Layer 9 of a small transformer language model trained on English Wikipedia (14 layers, counted from 0, width 64).
A neuron's activation on a vector x is SiLU(gate . x) times (in . x), where the dot is the dot product.
The model reads these tokens: "ni" " and" " Sun" "d" "ari" " board" " an" " auto" " " "rick" "sha" "w" " to" " the" " area" " as" " per" " the" " plan" "," " but" " Sun" "d" "ari" " get" "s" " " "s" "car" "ed" " and" " leaves"

The vector x that enters this layer's MLP at each token. A number n stands for n times 0.026.
0 "ni": -32 -12 6 3 -6 -28 3 23 6 -38 2 -28 -36 26 19 -37 26 -28 -7 -8 30 31 -2 31 -28 -17 -3 14 -3 43 34 -2 10 -15 16 65 57 -23 -13 -3 -13 20 -2 -7 29 3 -29 15 32 22 26 10 -37 -7 -17 -16 -38 -5 -4 -4 12 8 -7 0
1 " and": -10 15 15 -27 -7 -6 4 10 -27 1 -3 3 19 8 -5 5 33 8 -36 -16 20 -10 -14 14 -29 -34 16 -26 2 -11 -10 -14 -25 9 22 21 4 41 -3 38 -13 -5 -25 -45 40 -21 -28 -4 -3 -10 43 20 -3 -14 -7 6 -92 22 59 8 6 -20 -10 -1
2 " Sun": -5 1 -5 22 -3 -26 -10 7 -22 -24 -17 5 -21 29 5 11 21 -40 5 -16 -33 4 -10 10 30 -1 -11 -2 1 54 3 -26 -25 28 28 24 95 -31 18 5 15 24 16 0 15 15 31 -13 -5 1 2 -7 -6 20 -8 2 -32 -20 2 -13 -22 -3 14 0
3 "d": -8 -11 9 45 -6 -18 -14 -6 13 -35 12 12 -13 65 37 6 31 -20 42 -22 -21 25 1 29 -25 -1 -14 -17 28 18 20 12 24 17 5 21 30 2 62 -19 -17 -22 -1 -14 12 29 -19 -15 -19 -19 13 -27 32 -15 -41 -5 -39 5 7 4 -44 -13 23 -3
4 "ari": -19 -13 6 -3 -2 -50 15 8 15 -30 -7 2 2 11 -1 -22 13 -19 22 -12 -1 25 -29 18 7 -2 20 7 1 46 -13 10 6 20 3 7 67 -3 10 13 -13 -7 -1 -19 14 26 8 2 48 0 22 12 2 -9 -5 5 -75 -19 -13 17 5 3 -1 36
5 " board": -1 12 10 -22 3 -1 -42 -9 -21 -15 -16 10 -6 20 30 1 26 16 21 -26 5 -16 -40 -4 -14 -2 18 4 15 47 3 7 -29 -4 -11 -11 64 -25 9 -5 -19 6 18 19 53 -40 13 0 2 -36 19 5 -15 35 -33 5 -56 -26 -21 -12 -13 -36 -5 -15
6 " an": -23 -3 -19 -15 -39 -9 -24 -12 3 -23 -1 -21 6 19 -19 -25 -6 27 9 -23 3 -8 -13 -46 -22 20 -50 -7 28 -26 -11 -38 -31 -36 4 -1 63 -10 -6 52 36 -8 -8 3 -15 -20 38 23 -18 46 21 9 -12 2 -37 3 3 16 49 -48 2 -34 -19 9
7 " auto": -21 -8 16 26 -6 -5 16 34 -36 -16 -5 38 34 -26 -36 -22 24 26 28 -2 -2 17 23 8 25 -10 -41 -6 2 15 7 -6 -9 -50 -37 62 67 3 -26 11 5 -7 -17 9 -15 10 30 21 10 2 18 4 -22 4 0 33 19 -7 45 -6 17 15 -42 2
8 " ": -19 1 -16 -4 -10 -4 -3 12 -6 -52 1 31 14 -19 14 16 -26 13 -4 -49 11 31 -1 9 4 -18 17 -32 -3 -4 -4 2 -20 -32 -26 64 -12 -1 24 19 10 -12 12 12 7 27 19 5 67 14 -10 -9 12 -6 -30 2 60 1 17 -29 -20 11 -13 5
9 "rick": -15 27 -4 44 -9 16 12 13 16 -7 13 -13 -8 10 33 24 1 28 16 -12 7 74 4 22 10 46 -15 -27 16 46 29 5 7 -3 6 28 29 -6 -8 -11 -10 -52 -6 -1 15 41 -3 45 -6 5 3 -26 30 42 11 -7 21 37 16 13 -19 15 -44 -14
10 "sha": -3 19 -33 34 -27 -50 22 25 9 -18 16 14 -29 11 26 16 9 -15 62 8 26 -25 31 -4 1 8 -18 -19 -14 53 16 22 23 -9 40 14 26 -4 38 -15 2 -10 15 -7 -10 12 23 50 17 4 12 2 29 61 -17 -1 -21 7 -31 -20 35 -14 0 -6
11 "w": 2 9 -13 9 -12 -19 -22 3 10 -27 3 16 -30 0 -16 -1 -1 7 21 -1 19 -23 2 4 -13 -16 -12 -26 8 52 -7 6 26 -18 -9 -11 71 -28 -12 -27 8 12 14 -1 0 0 7 32 -3 -13 -7 -5 -7 23 -27 0 -80 9 13 -46 -11 18 -11 -11
12 " to": 25 1 -4 -33 -1 -24 0 16 10 -16 6 -12 26 -19 -11 -3 11 8 11 -2 4 26 9 0 -1 -56 -21 -28 -24 -7 -11 4 -15 -6 34 -3 -28 25 42 -4 29 15 11 -38 6 4 -17 5 -36 28 -16 8 -28 -5 -16 25 -87 9 41 -23 -8 -26 -15 -22
13 " the": -11 -19 8 -9 -34 9 -8 23 13 8 4 1 10 -27 -8 -19 23 -6 29 -6 17 5 -5 11 -14 -11 -14 -22 -14 -40 -24 -4 -42 -25 -9 -16 57 8 2 28 31 9 -32 -2 -25 -17 2 8 8 26 -10 38 9 11 26 -25 -75 4 37 -42 -31 15 -13 -21
14 " area": 15 -1 25 -38 -14 -10 -7 -1 -15 -33 -39 23 11 -26 16 16 7 -7 34 15 -12 -23 10 15 16 -7 -24 7 -20 37 -12 18 -13 -14 0 20 51 3 -23 -7 -24 43 8 -3 21 -22 -27 7 -10 -13 -3 28 13 22 -40 -31 -79 -1 15 -5 7 14 15 -10
15 " as": -36 -15 21 -6 -21 29 3 29 -61 -27 -25 11 17 -55 15 -11 33 16 1 -64 23 -24 14 -35 24 13 6 -9 -7 -25 -13 -3 -17 1 48 -20 14 -8 -13 8 25 40 19 18 27 3 1 11 -15 6 68 7 6 2 -40 -28 -35 -18 -19 22 22 -10 -29 -10
16 " per": -20 14 -16 14 -2 33 -10 27 0 -31 29 -32 4 -62 -4 16 35 34 19 -2 20 -6 14 -15 42 8 -6 14 31 -1 17 31 -34 -29 7 -6 55 -16 12 35 29 32 5 -12 9 -3 -6 12 12 66 44 6 16 1 -2 10 43 -4 63 -23 -17 10 -3 -4
17 " the": -26 -25 2 -1 -29 2 -17 14 -12 3 9 -4 10 -34 -6 -18 34 13 24 -3 26 16 -23 11 1 -11 -11 -35 4 -25 7 -5 -45 -33 -15 -1 67 21 -37 62 38 13 -21 -8 -5 -21 -5 24 -1 23 -6 31 18 6 44 -8 -46 14 44 -30 -24 15 2 7
18 " plan": 9 14 8 -29 -18 -38 3 20 -18 -35 -23 46 11 -33 5 -1 36 10 27 -21 3 -10 17 -28 37 18 -21 1 21 23 5 19 -30 -18 -39 28 57 23 -10 17 2 37 45 11 27 -20 -3 27 -46 -10 -35 -16 11 21 -3 -34 -22 -5 3 15 -32 30 3 -4
19 ",": -15 -4 8 17 -35 31 -12 12 -8 -39 -33 14 22 -24 -27 18 28 -15 7 -2 25 -9 -1 1 -8 -8 61 -4 -6 -22 -8 9 -60 -13 35 33 41 13 -23 18 -32 18 -21 -14 32 -18 -20 17 -23 2 -18 1 27 -13 -18 5 -55 -2 -10 1 5 -32 33 11
20 " but": 5 12 39 -41 -8 14 6 25 -31 -19 -12 32 7 0 -64 26 39 -4 6 -25 33 -1 10 -46 -5 -9 62 -5 14 -9 5 -1 -58 0 22 26 25 29 -7 33 -9 6 17 -11 20 -1 -6 54 -45 -19 27 19 22 12 14 3 -41 23 18 16 -7 -29 -9 -11
21 " Sun": 27 6 -24 22 7 -46 18 6 17 0 13 29 -19 -5 30 36 24 -38 14 -14 6 -35 14 1 30 -2 1 -39 -2 19 7 -13 5 22 29 40 77 12 8 16 48 34 54 -5 -10 9 35 0 -21 7 -6 -3 5 17 23 13 -25 -5 12 -50 -5 -17 20 8
22 "d": 20 -9 33 58 -17 -24 -4 5 34 -34 17 -23 14 19 19 17 8 -39 26 -40 6 -6 -12 4 59 -16 43 -9 51 -16 30 30 28 -13 -25 31 23 44 16 12 7 57 -10 -4 -8 -5 7 -4 -1 16 -11 16 -13 -80 -12 -34 2 -19 16 30 26 15 3 -34
23 "ari": -11 -6 -5 7 -21 -38 -32 -24 2 -22 -26 5 -6 -3 -1 -17 17 -26 39 4 -6 4 -32 -9 4 6 -31 -2 19 46 -47 22 15 21 -9 -27 67 -2 4 24 4 -30 -5 -7 6 10 -1 6 45 -20 17 14 15 0 -2 4 -63 -5 -6 2 2 0 -12 48
24 " get": 15 9 11 -19 -8 9 -18 3 -19 -45 -31 11 32 8 -2 12 62 19 -14 -25 37 6 13 -74 0 -2 -20 4 -12 30 6 -18 22 -11 -6 7 3 17 -16 11 18 6 61 -2 -34 -27 25 22 11 -6 13 -45 -8 30 -25 2 -43 36 -9 -34 -12 -26 -15 -19
25 "s": 26 19 8 -31 -20 31 -40 8 27 -29 8 14 46 26 -11 15 6 -14 -21 26 11 1 36 -17 9 32 -41 -19 -23 8 -18 -19 0 23 2 -2 -7 -2 -31 -12 24 3 42 -32 3 3 -8 31 -8 -8 35 -24 22 -29 -33 -5 -63 45 16 -65 -19 -12 8 -34
26 " ": 9 6 -12 -8 -7 5 -7 15 -17 -50 9 36 33 -1 11 23 -11 12 -26 -23 13 9 30 -20 -8 1 15 -23 -17 -6 -16 -3 -36 7 -10 50 -24 -25 25 6 12 -27 25 -2 2 42 10 2 78 -11 19 4 25 -13 -33 -6 40 8 3 -26 -34 27 2 4
27 "s": 3 6 -10 42 -5 14 -48 13 -19 -42 50 17 43 -3 4 40 -1 -3 39 -43 -39 27 12 1 9 18 -15 -15 -34 -4 -10 -7 -18 -8 18 19 44 -40 10 -47 0 17 4 -10 1 20 8 3 4 6 12 -1 7 -17 -60 -5 22 69 -12 3 17 -16 1 -36
28 "car": 15 34 14 23 -21 -4 14 59 -39 -26 25 10 -6 18 -14 -9 53 12 -21 -5 53 -15 53 -8 14 1 -19 1 3 31 -1 19 -30 15 2 19 63 -24 0 -27 -1 12 42 -12 15 30 -1 42 9 9 3 -2 28 17 -20 18 -5 2 -35 25 -33 8 -15 9
29 "ed": 48 -6 13 -7 -24 28 -1 1 13 -44 19 28 15 22 -17 2 38 -9 -46 23 38 -1 30 5 -9 26 -13 -25 3 11 -12 5 5 13 9 -2 27 -17 -14 -30 4 12 39 -28 4 -1 15 19 -12 -19 -5 -8 29 -35 -14 16 -78 21 6 -41 -42 27 5 -22
30 " and": 16 -1 15 -17 -15 13 -2 19 -23 -6 -1 59 10 28 -38 30 23 9 -35 20 4 -31 25 -4 -17 -37 40 -20 -22 -18 -41 13 -30 9 4 10 24 30 -17 41 -6 -20 6 -52 15 -8 2 38 -18 -16 13 8 11 17 -19 -4 -71 39 44 7 12 -19 -21 6
31 " leaves": 38 -7 -3 -33 -11 10 -17 10 4 -43 14 12 35 -2 -15 23 28 -3 -5 33 -9 1 29 -19 24 14 -36 -21 -34 26 5 -13 -25 19 4 10 -10 -25 -29 -30 20 -3 30 -32 20 -20 -7 22 -7 -16 30 -10 11 -5 -44 4 -68 16 11 -21 -30 24 17 -46

Each question shows the input weights of one neuron of the MLP. A number n stands for n times 0.013.

n167 gate: -16 24 30 -4 41 22 -23 -23 34 28 -22 35 13 -24 -2 -3 -19 -38 16 -11 -11 -7 9 16 -5 11 5 36 -27 -5 -18 -4 -8 4 -30 -8 -7 -12 -3 20 5 3 26 52 -13 -13 12 -19 14 -14 -1 31 -6 -20 -5 10 -15 -14 -2 -10 -27 -20 30 -26
n167 in: 12 -12 4 13 -37 18 30 10 -18 -4 -6 -2 5 -12 3 27 16 -25 24 -5 -24 -7 5 3 -3 -2 3 3 9 14 -3 47 14 -10 45 1 -17 1 6 12 -42 15 16 -25 -13 5 15 -6 -58 20 -5 -8 -18 -2 27 13 -1 5 9 26 7 -15 4 -19
It fires most on token 14 " area"

n145 gate: 21 7 -40 -30 -7 16 6 10 -28 16 42 -29 14 -8 -9 10 30 8 -32 17 -27 -3 38 -12 28 30 11 -1 -11 -7 16 14 5 23 -10 -11 -30 5 13 -30 -20 0 25 8 -24 0 36 20 -26 -22 -2 48 27 -11 -10 4 27 -10 -37 18 -14 -29 20 -21
n145 in: 1 26 -6 26 1 -4 11 5 -12 -13 -16 -5 -31 24 2 -2 -13 5 -3 21 -15 18 2 -4 12 6 -14 32 43 -6 15 19 -9 7 3 -10 -6 -8 -56 -21 12 -12 11 8 2 22 -16 -19 16 -4 -4 14 35 -36 2 -6 23 -29 -19 -14 0 -6 -48 -3
It fires most on token 28 "car"

n98 gate: 18 -29 -17 26 53 1 -8 7 31 28 -17 4 -22 -14 -34 33 0 5 9 0 -55 4 13 31 2 5 -6 -3 -35 -27 31 -44 39 -41 -25 -9 -49 17 -7 -19 -37 -8 -17 42 11 -8 -23 1 14 -23 8 -15 -2 12 5 14 22 -38 -4 -8 -10 20 -10 4
n98 in: 16 -4 19 -35 23 14 -22 6 39 8 -39 -30 -18 -19 -40 -9 -2 16 18 31 -10 -23 19 8 15 -9 -25 34 -13 0 -20 -25 -33 -13 14 -45 28 2 18 1 -7 -19 8 -21 17 -26 -22 23 -1 -20 15 -27 -23 26 3 14 -14 -15 15 -16 -11 11 -7 -6
On which token does it fire most, and how strongly? 22 "d", at about 1.1

n118 gate: 6 14 11 -17 20 11 47 13 -15 -28 -46 11 7 29 -5 23 15 27 -11 27 7 7 -6 -21 -1 -22 -27 6 25 17 -37 -5 -2 0 -17 -8 -17 -17 7 14 -12 26 10 31 3 2 13 -6 -34 25 14 6 14 1 -31 -17 14 8 -3 0 52 -30 -5 5
n118 in: 1 5 8 -21 -25 -10 -4 -12 -49 10 32 13 3 -26 1 -20 2 1 5 -18 21 -15 -23 -5 -2 15 23 -35 -17 -4 22 1 38 -11 -15 3 1 4 -17 -3 3 -20 -10 -26 26 7 -12 1 19 -11 5 -5 -47 6 -26 -30 19 12 -29 17 35 11 -14 -14
It fires most on token 15 " as"

n73 gate: 25 5 9 -5 0 -4 8 14 -37 46 -18 0 -24 25 -13 -13 27 4 7 -15 13 -7 26 -7 23 -51 0 45 -48 2 -16 -4 8 41 7 -25 4 3 -5 -10 3 14 27 30 -19 10 21 53 -21 16 -26 -11 26 -14 -7 1 -7 14 -31 14 14 16 26 -41
n73 in: 1 -21 26 -55 19 32 -16 19 -8 5 -37 -2 -1 7 -11 -2 -33 -6 -15 -17 -24 -5 8 3 -4 -2 -3 17 15 -21 -16 46 -8 25 5 -10 -3 21 -7 10 15 1 17 -23 -10 11 -7 17 -16 6 33 -13 -4 14 14 -30 -17 -26 -1 31 9 -48 -4 3
On which token does it fire most, and how strongly? 20 " but", at about 4.4

n135 gate: -5 29 -14 10 5 -6 -1 -13 -41 -10 -15 12 -21 49 -9 11 -3 14 -41 13 -25 -10 1 28 25 -38 25 2 -6 -12 19 17 -4 16 -29 -17 22 -21 -12 -40 31 -1 -7 34 2 5 -26 4 -18 40 -30 6 17 -51 -5 18 -11 -20 -21 7 30 -6 4 3
n135 in: 36 -24 36 -15 -3 10 8 -11 -23 -27 14 -11 -5 -1 -5 -24 3 -9 -30 -7 13 4 -2 -11 22 32 12 -9 21 5 -17 1 -30 -14 -47 7 0 -23 3 9 -1 14 -7 5 -14 -10 -1 4 4 -12 -16 13 -10 -5 -27 -1 -14 17 -13 35 -56 26 18 -1
It fires most on token 28 "car"

n100 gate: -3 45 -25 -16 17 -16 25 -8 3 -4 20 32 -65 6 -22 -24 29 -23 12 -2 20 51 22 28 -3 40 13 1 5 20 12 32 5 45 32 -40 -13 9 26 -13 -31 -46 2 -26 -23 31 26 15 -3 41 10 -6 2 -8 17 -9 12 7 -33 20 24 -16 -5 5
n100 in: 22 20 -11 10 -24 11 -7 24 8 17 5 15 -1 -8 -16 10 6 15 14 1 44 -25 5 2 -12 11 -24 31 -24 -13 -21 2 29 2 -16 20 18 1 -12 45 -28 -5 33 9 15 7 0 7 38 38 -21 -10 28 17 -5 -12 10 17 -21 -13 -19 -2 -42 -6
It fires most on token 10 "sha"

n106 gate: 4 26 -3 -3 44 27 22 24 -12 22 -3 -17 0 10 -6 -22 -4 -30 -10 10 -12 0 -28 -11 -42 -39 -38 -4 -6 -59 5 -30 7 7 6 -20 -25 5 -53 -12 -7 24 36 7 -12 -9 20 10 0 22 28 -7 52 -4 2 17 8 -2 18 29 7 -34 -41 -12
n106 in: -12 -7 -2 13 -35 -3 -52 14 -7 5 2 -3 -12 -20 -8 -7 4 12 13 -34 -33 -18 13 -19 -33 -20 12 17 -20 32 9 30 -22 13 8 4 1 0 17 21 27 36 -20 4 -9 54 -3 22 -19 24 21 -5 17 -14 -7 -12 -12 27 -1 -52 -4 13 8 -41
It fires most on token 15 " as"

n152 gate: -7 28 -7 3 -2 35 42 4 -12 2 -3 -25 8 -3 -51 30 38 5 18 -1 -10 7 -14 7 -4 -40 4 6 -12 -30 20 -18 -14 31 39 -4 -12 45 -13 0 17 -20 -38 -3 -15 42 40 -45 -49 12 -1 -8 25 -18 7 -20 13 -21 -46 12 32 -1 7 -9
n152 in: -2 1 -18 -13 -17 34 -25 10 -2 -9 10 -21 6 5 -24 50 21 25 13 -9 -4 30 24 12 -20 -14 -32 1 23 -56 -7 -2 -36 -15 60 -10 -22 6 -25 -8 27 1 4 -24 -5 -3 -7 -34 -12 -15 39 -20 15 -21 29 -5 -17 8 -32 -9 6 6 6 21
It fires most on token 19 ","

n159 gate: 37 27 25 -49 -7 23 -5 -55 -29 -24 4 -12 -26 6 -18 -8 19 11 -58 17 -16 -5 46 -2 11 5 24 16 -16 12 6 -27 -3 2 25 -38 -33 7 -13 -28 17 3 -15 -17 -51 -3 26 -15 12 17 2 -11 -9 -27 28 -46 1 35 36 -8 15 27 -17 13
n159 in: -36 -14 -37 -12 24 -11 -25 6 -4 16 1 1 -10 -23 -15 -21 -8 -17 5 36 8 13 23 3 -39 -54 30 19 -14 -2 -25 12 23 -2 -34 23 5 -23 14 12 10 33 -4 -18 -30 -9 7 27 -7 -32 -9 9 18 -13 6 -26 -17 -22 -7 -33 4 5 -7 5
It fires most on token 30 " and"

n63 gate: 28 -1 9 -27 -9 -27 40 -40 -28 24 -2 -36 6 22 -22 -17 4 26 -34 -15 -22 6 -24 -4 -43 -33 -17 -11 -8 -17 -7 -1 11 12 40 -7 12 1 -50 -23 -8 -15 37 53 -24 -34 27 7 9 19 24 42 8 -12 -13 27 -3 -11 8 24 5 5 -27 5
n63 in: 22 17 24 -38 -27 -13 -10 -1 -24 8 -33 25 -29 -10 0 -13 -19 -12 -23 -15 13 29 -2 15 1 0 -19 32 8 -28 30 15 -11 9 -15 -14 34 18 -31 -6 -13 -13 12 -10 16 -13 5 -8 2 -33 12 -12 23 4 15 17 -12 -10 -15 -23 -6 14 21 13
On which two tokens does it fire most, strongest first? 1 " and", 27 "s"

n99 gate: -5 29 -13 0 -42 19 17 11 -30 16 20 13 -38 3 -25 64 19 49 -16 26 8 59 48 13 -7 9 11 14 18 19 -6 7 3 14 -26 -30 0 -12 15 5 28 -16 -27 6 17 3 -4 -16 11 -11 25 47 29 -10 28 -16 2 -23 11 -4 2 -20 19 -28
n99 in: 30 -14 20 7 -2 19 -11 21 0 21 16 0 -4 -8 17 14 11 -10 -24 20 48 -1 25 16 -1 26 -5 22 23 48 8 1 5 7 2 11 2 -26 -7 -3 11 22 17 -6 21 -13 16 37 27 -30 12 -12 -2 41 -34 -14 10 -60 -8 13 15 -10 34 -10
It fires most on token 28 "car"

n81 gate: 29 8 31 -38 16 33 -14 25 -26 19 -25 -12 -10 -5 -22 29 48 -16 -36 18 22 -6 41 -35 -8 28 15 10 48 -12 -5 2 0 24 12 -22 -44 10 -8 -19 28 -12 30 2 5 -44 0 0 19 -43 36 6 -10 -49 41 6 26 -4 -71 13 13 18 0 -9
n81 in: -10 15 -18 -28 -28 -10 -8 32 23 12 13 -15 -28 -1 -26 10 29 -22 9 -15 17 54 8 -19 0 -5 37 -3 33 -15 -49 -15 -19 19 9 9 26 -11 12 -38 8 -18 -40 -21 13 -2 13 -5 -19 -31 14 17 22 12 52 9 0 12 -4 1 22 12 5 -8
On which token does it fire most, and how strongly? 20 " but", at about 9.6

n56 gate: 9 -4 31 -5 8 25 -27 4 -27 9 21 7 -12 -28 -1 50 -1 39 23 16 -12 -13 28 34 23 1 1 13 -23 -17 19 -9 -24 -13 -38 -14 -4 -7 -34 -25 12 -21 4 -11 -11 4 0 -28 -14 -8 38 31 -29 -1 -21 14 31 18 -25 -29 31 9 -4 -24
n56 in: -19 19 11 29 -13 17 -16 10 -9 -15 1 -26 33 -27 -46 37 -17 25 8 5 8 -27 6 -12 -28 3 -3 14 -8 15 -1 -19 5 -11 33 -17 -4 -27 -23 -19 17 -3 23 -2 14 -18 -10 -29 1 13 -25 1 -14 -4 -33 17 6 33 -13 0 29 -9 -17 -5
On which token does it fire most, and how strongly? 27 "s", at about 13

n64 gate: -23 23 27 -50 0 -25 -34 -11 -28 42 -30 16 -14 -20 -21 1 11 -13 -3 28 -19 10 -19 17 -8 -9 -12 -15 -13 -24 15 -6 38 12 29 -5 -21 -21 -4 6 41 -22 -7 -40 -44 12 -11 -6 12 -10 6 41 19 -21 34 6 54 -26 -25 9 -11 18 15 -4
n64 in: 27 12 11 41 -21 -11 -13 -22 4 10 2 -1 27 29 -13 -2 -6 -17 0 -39 -22 5 -21 7 17 -17 -12 11 19 -9 -7 -15 10 2 17 11 -18 -8 -10 -7 -36 -28 -5 -26 -40 19 -29 10 6 -36 5 15 9 -13 29 18 -27 -43 -37 32 -26 -24 -3 -35
On which two tokens does it fire most, strongest first? 16 " per", 6 " an"

n23 gate: -4 29 -64 -22 6 -25 7 3 34 -1 26 -44 -21 14 9 -37 30 20 -1 -21 -12 44 0 18 4 -7 -5 -9 -42 -14 -45 -25 6 -20 6 2 3 -9 -55 33 37 -3 -50 -5 -3 14 20 28 -15 22 0 -5 -23 -15 28 -5 26 15 -33 -2 32 7 -25 -3
n23 in: -7 -27 4 8 13 -24 6 -47 -39 -4 20 33 0 -45 -43 -22 12 19 14 -2 30 -7 6 29 -16 -2 -28 -9 -9 32 27 7 49 -14 -23 20 2 20 -1 22 -2 3 27 11 8 -32 -6 -11 -14 1 -16 -23 16 7 -5 3 -20 31 -15 -20 26 19 0 5
On which three tokens does it fire most, strongest first? 17 " the", 7 " auto", 0 "ni"

n40 gate: -35 8 2 14 27 -2 18 -12 -32 33 2 10 19 -4 -22 18 -24 18 -19 -15 -1 -5 -30 7 -4 20 22 18 22 20 42 -10 25 17 4 -1 11 8 2 11 -23 -19 5 25 -21 24 -44 15 20 -4 20 -6 11 -23 31 12 9 -38 8 -21 -23 -47 3 17
n40 in: -10 -8 -5 -8 -15 23 -9 -27 7 -10 21 -22 -2 -31 4 -4 11 -14 -19 -12 -17 11 -33 1 1 11 34 42 19 23 4 -14 -15 31 3 0 -15 25 -12 9 -18 7 -20 19 -10 13 24 23 12 -1 -15 -12 5 26 -12 -33 -28 -6 11 -25 36 3 -21 13
It fires most on token 4 "ari"

n150 gate: -38 1 0 -4 3 14 -9 12 -2 7 20 -2 -46 -11 18 -47 24 -7 30 -5 -6 8 -43 10 -34 -18 -3 14 20 34 -9 20 -4 15 -12 -25 -2 34 1 14 44 -2 7 0 -46 18 -42 -2 -20 -15 -15 -17 -16 -6 14 11 21 -18 -28 2 25 -15 -6 35
n150 in: 23 1 -9 -10 8 6 -7 -19 32 7 -53 -4 -46 10 -30 21 -1 -30 -28 23 14 25 24 0 28 6 -3 26 -1 4 3 6 5 54 -8 17 6 -3 17 4 18 0 1 11 -14 27 -27 -20 26 7 23 -24 19 -16 7 -17 -32 -27 24 14 -4 -8 5 3
On which token does it fire most, and how strongly? 23 "ari", at about 3.7

n27 gate: -1 -16 32 -11 1 -19 15 -19 -38 21 21 -1 -17 -13 9 4 0 -26 -9 17 -9 -16 41 6 11 -15 12 0 -4 -4 6 10 -20 12 24 -12 17 0 -9 6 -49 17 7 11 3 -31 31 -50 -6 -25 38 12 26 -23 24 3 27 4 -10 -2 -13 11 38 -24
n27 in: 9 -12 -15 -3 0 4 -25 6 -6 0 28 6 28 -7 -14 24 -32 33 0 14 -28 17 4 4 26 29 -14 23 -2 5 -13 -13 -24 -14 -23 -25 -5 -11 8 8 7 35 -18 30 -35 -8 15 -27 -7 17 -12 -33 3 6 -12 3 16 11 1 23 60 -10 -12 8
It fires most on token 0 "ni"

n155 gate: -31 6 -4 -12 -22 23 -41 16 -16 -25 -19 6 -7 -16 -12 5 -4 42 4 4 -19 -19 -7 17 -4 42 18 -17 5 38 16 7 31 -8 -21 5 -38 29 4 4 -13 -11 12 15 36 -12 1 -13 4 34 15 -17 45 -22 24 -14 6 19 -23 -7 -1 -14 -11 6
n155 in: -2 9 -26 27 6 -10 6 16 -8 26 -23 24 19 -33 -8 2 -5 3 -26 19 31 -8 -20 5 -12 -21 -4 -12 -7 19 -12 -19 9 -9 -28 37 0 11 -1 13 -12 -46 20 27 28 -19 25 24 -16 -16 4 13 -5 13 -21 28 -7 -7 32 -18 4 32 15 6
It fires most on token 8 " "

n140 gate: 29 -15 22 8 -6 3 -9 -18 -23 -4 19 16 -18 14 1 14 7 -4 -48 25 -22 7 26 -6 -50 9 0 24 20 -18 -22 -29 10 -27 -10 -38 16 -31 11 3 25 1 -27 4 21 -6 0 13 -38 -8 -57 5 31 -9 17 -20 -9 25 -2 12 1 20 3 9
n140 in: 11 6 13 8 -28 44 -23 -2 20 -16 -11 -32 5 -35 10 1 25 -1 -8 -23 -45 8 -20 0 19 13 -4 10 -27 -32 34 -21 -4 4 -2 -11 -11 23 13 -8 15 -6 16 0 17 13 29 -3 -6 11 -6 21 10 -50 22 3 -15 -20 0 -3 -13 5 16 -30
It fires most on token 29 "ed"

n96 gate: -41 -13 -5 2 4 39 7 10 -17 6 0 -39 -15 -46 -39 -1 50 29 50 -1 11 49 13 -21 -7 11 27 4 -13 16 -39 18 8 9 0 15 -35 -25 8 -9 -6 -28 8 -20 -27 17 14 7 -5 11 -25 1 65 -33 24 -7 62 23 -20 -7 35 -12 -18 -47
n96 in: 15 -23 5 18 -23 9 -4 34 -54 32 -8 -29 -21 -15 -1 12 17 28 -1 -7 33 -45 23 32 68 15 -11 -15 8 31 -2 24 -18 -5 -25 -14 3 17 -4 -6 -16 14 14 2 -9 -10 13 -4 12 -13 -18 -30 22 -24 -3 0 -10 30 -18 -12 31 -11 0 8
On which token does it fire most, and how strongly? 16 " per", at about 3.5

n42 gate: -5 18 19 38 -28 20 -2 -9 0 8 17 16 -27 -18 2 0 -11 20 22 34 -16 9 -10 11 38 35 9 33 -26 28 26 -21 -17 -36 -21 -36 -40 11 -4 6 10 23 -10 6 -2 3 38 -1 -44 -13 -16 3 -28 -43 18 22 21 46 18 6 -1 4 43 -10
n42 in: 0 19 7 49 36 -16 -28 2 6 -42 5 11 -17 0 -11 -23 1 27 4 -21 23 -7 -2 18 -5 -14 -27 -12 43 1 -42 -3 -12 55 10 -34 11 3 -6 -18 -17 16 -24 -9 2 35 -30 6 3 15 -5 2 17 1 8 -14 18 -10 14 -23 -22 -26 -2 10
On which two tokens does it fire most, strongest first? 16 " per", 27 "s"

n22 gate: -37 -28 -4 -19 47 30 22 28 31 -13 -16 -10 -3 14 -29 16 52 -7 9 30 -26 -19 -18 43 2 37 24 -5 -7 22 -52 29 -14 18 -5 -14 -21 25 21 -13 -8 27 -7 13 -31 -3 -9 43 7 -2 -24 32 -24 -2 19 -15 4 12 -28 -18 1 7 -14 -11
n22 in: -3 32 -5 -7 4 -2 7 -28 -25 -11 13 -15 0 -19 -18 15 9 -16 20 -6 -29 -33 -10 -28 -8 -26 -32 -26 13 16 -3 -16 17 -10 -44 1 9 29 -7 27 18 1 -41 -21 -6 22 -6 11 -9 -50 7 11 2 25 -17 -5 19 25 -10 10 41 19 -16 16
It fires most on token 30 " and"

n132 gate: -24 40 -2 3 -36 16 11 -43 -1 24 -5 -16 -1 10 29 -21 -16 -16 -11 -3 -35 -3 -14 -12 23 -21 0 0 24 1 -3 -12 14 3 -9 -5 -59 -16 -9 19 0 40 -28 -1 -23 -3 -8 -3 3 18 -20 24 -3 -2 -27 -59 -2 12 43 3 10 7 -37 -9
n132 in: -5 17 2 35 -2 4 -26 6 21 -9 31 7 14 4 8 -23 28 13 -18 -12 10 -14 -22 -6 42 10 0 16 -8 25 28 10 8 7 44 -8 5 -8 15 11 -11 3 15 42 -51 6 26 -1 -10 28 -1 2 3 -27 -38 -18 -28 16 -14 -14 33 6 -8 -11
On which two tokens does it fire most, strongest first? 22 "d", 6 " an"

n190 gate: -11 17 -37 -17 -8 14 11 -21 35 12 -20 8 -34 5 0 -2 -11 8 -5 16 21 -24 -10 25 -16 23 18 -9 -15 -2 -16 0 -10 -18 7 -24 -10 -14 13 -26 -15 -34 -1 16 -83 -7 -1 6 21 34 -24 41 5 -49 -3 16 -4 12 -83 -17 -3 14 28 23
n190 in: -18 28 -11 -17 -4 4 45 16 4 -13 45 6 -17 6 -14 -18 -7 -1 2 8 12 -7 8 18 13 -24 2 -24 17 -11 19 14 -11 -33 15 21 -13 -8 -3 -20 -18 -38 56 9 2 5 1 -38 34 18 6 21 32 9 37 29 -8 -17 -53 -14 -8 22 -10 -8
It fires most on token 10 "sha"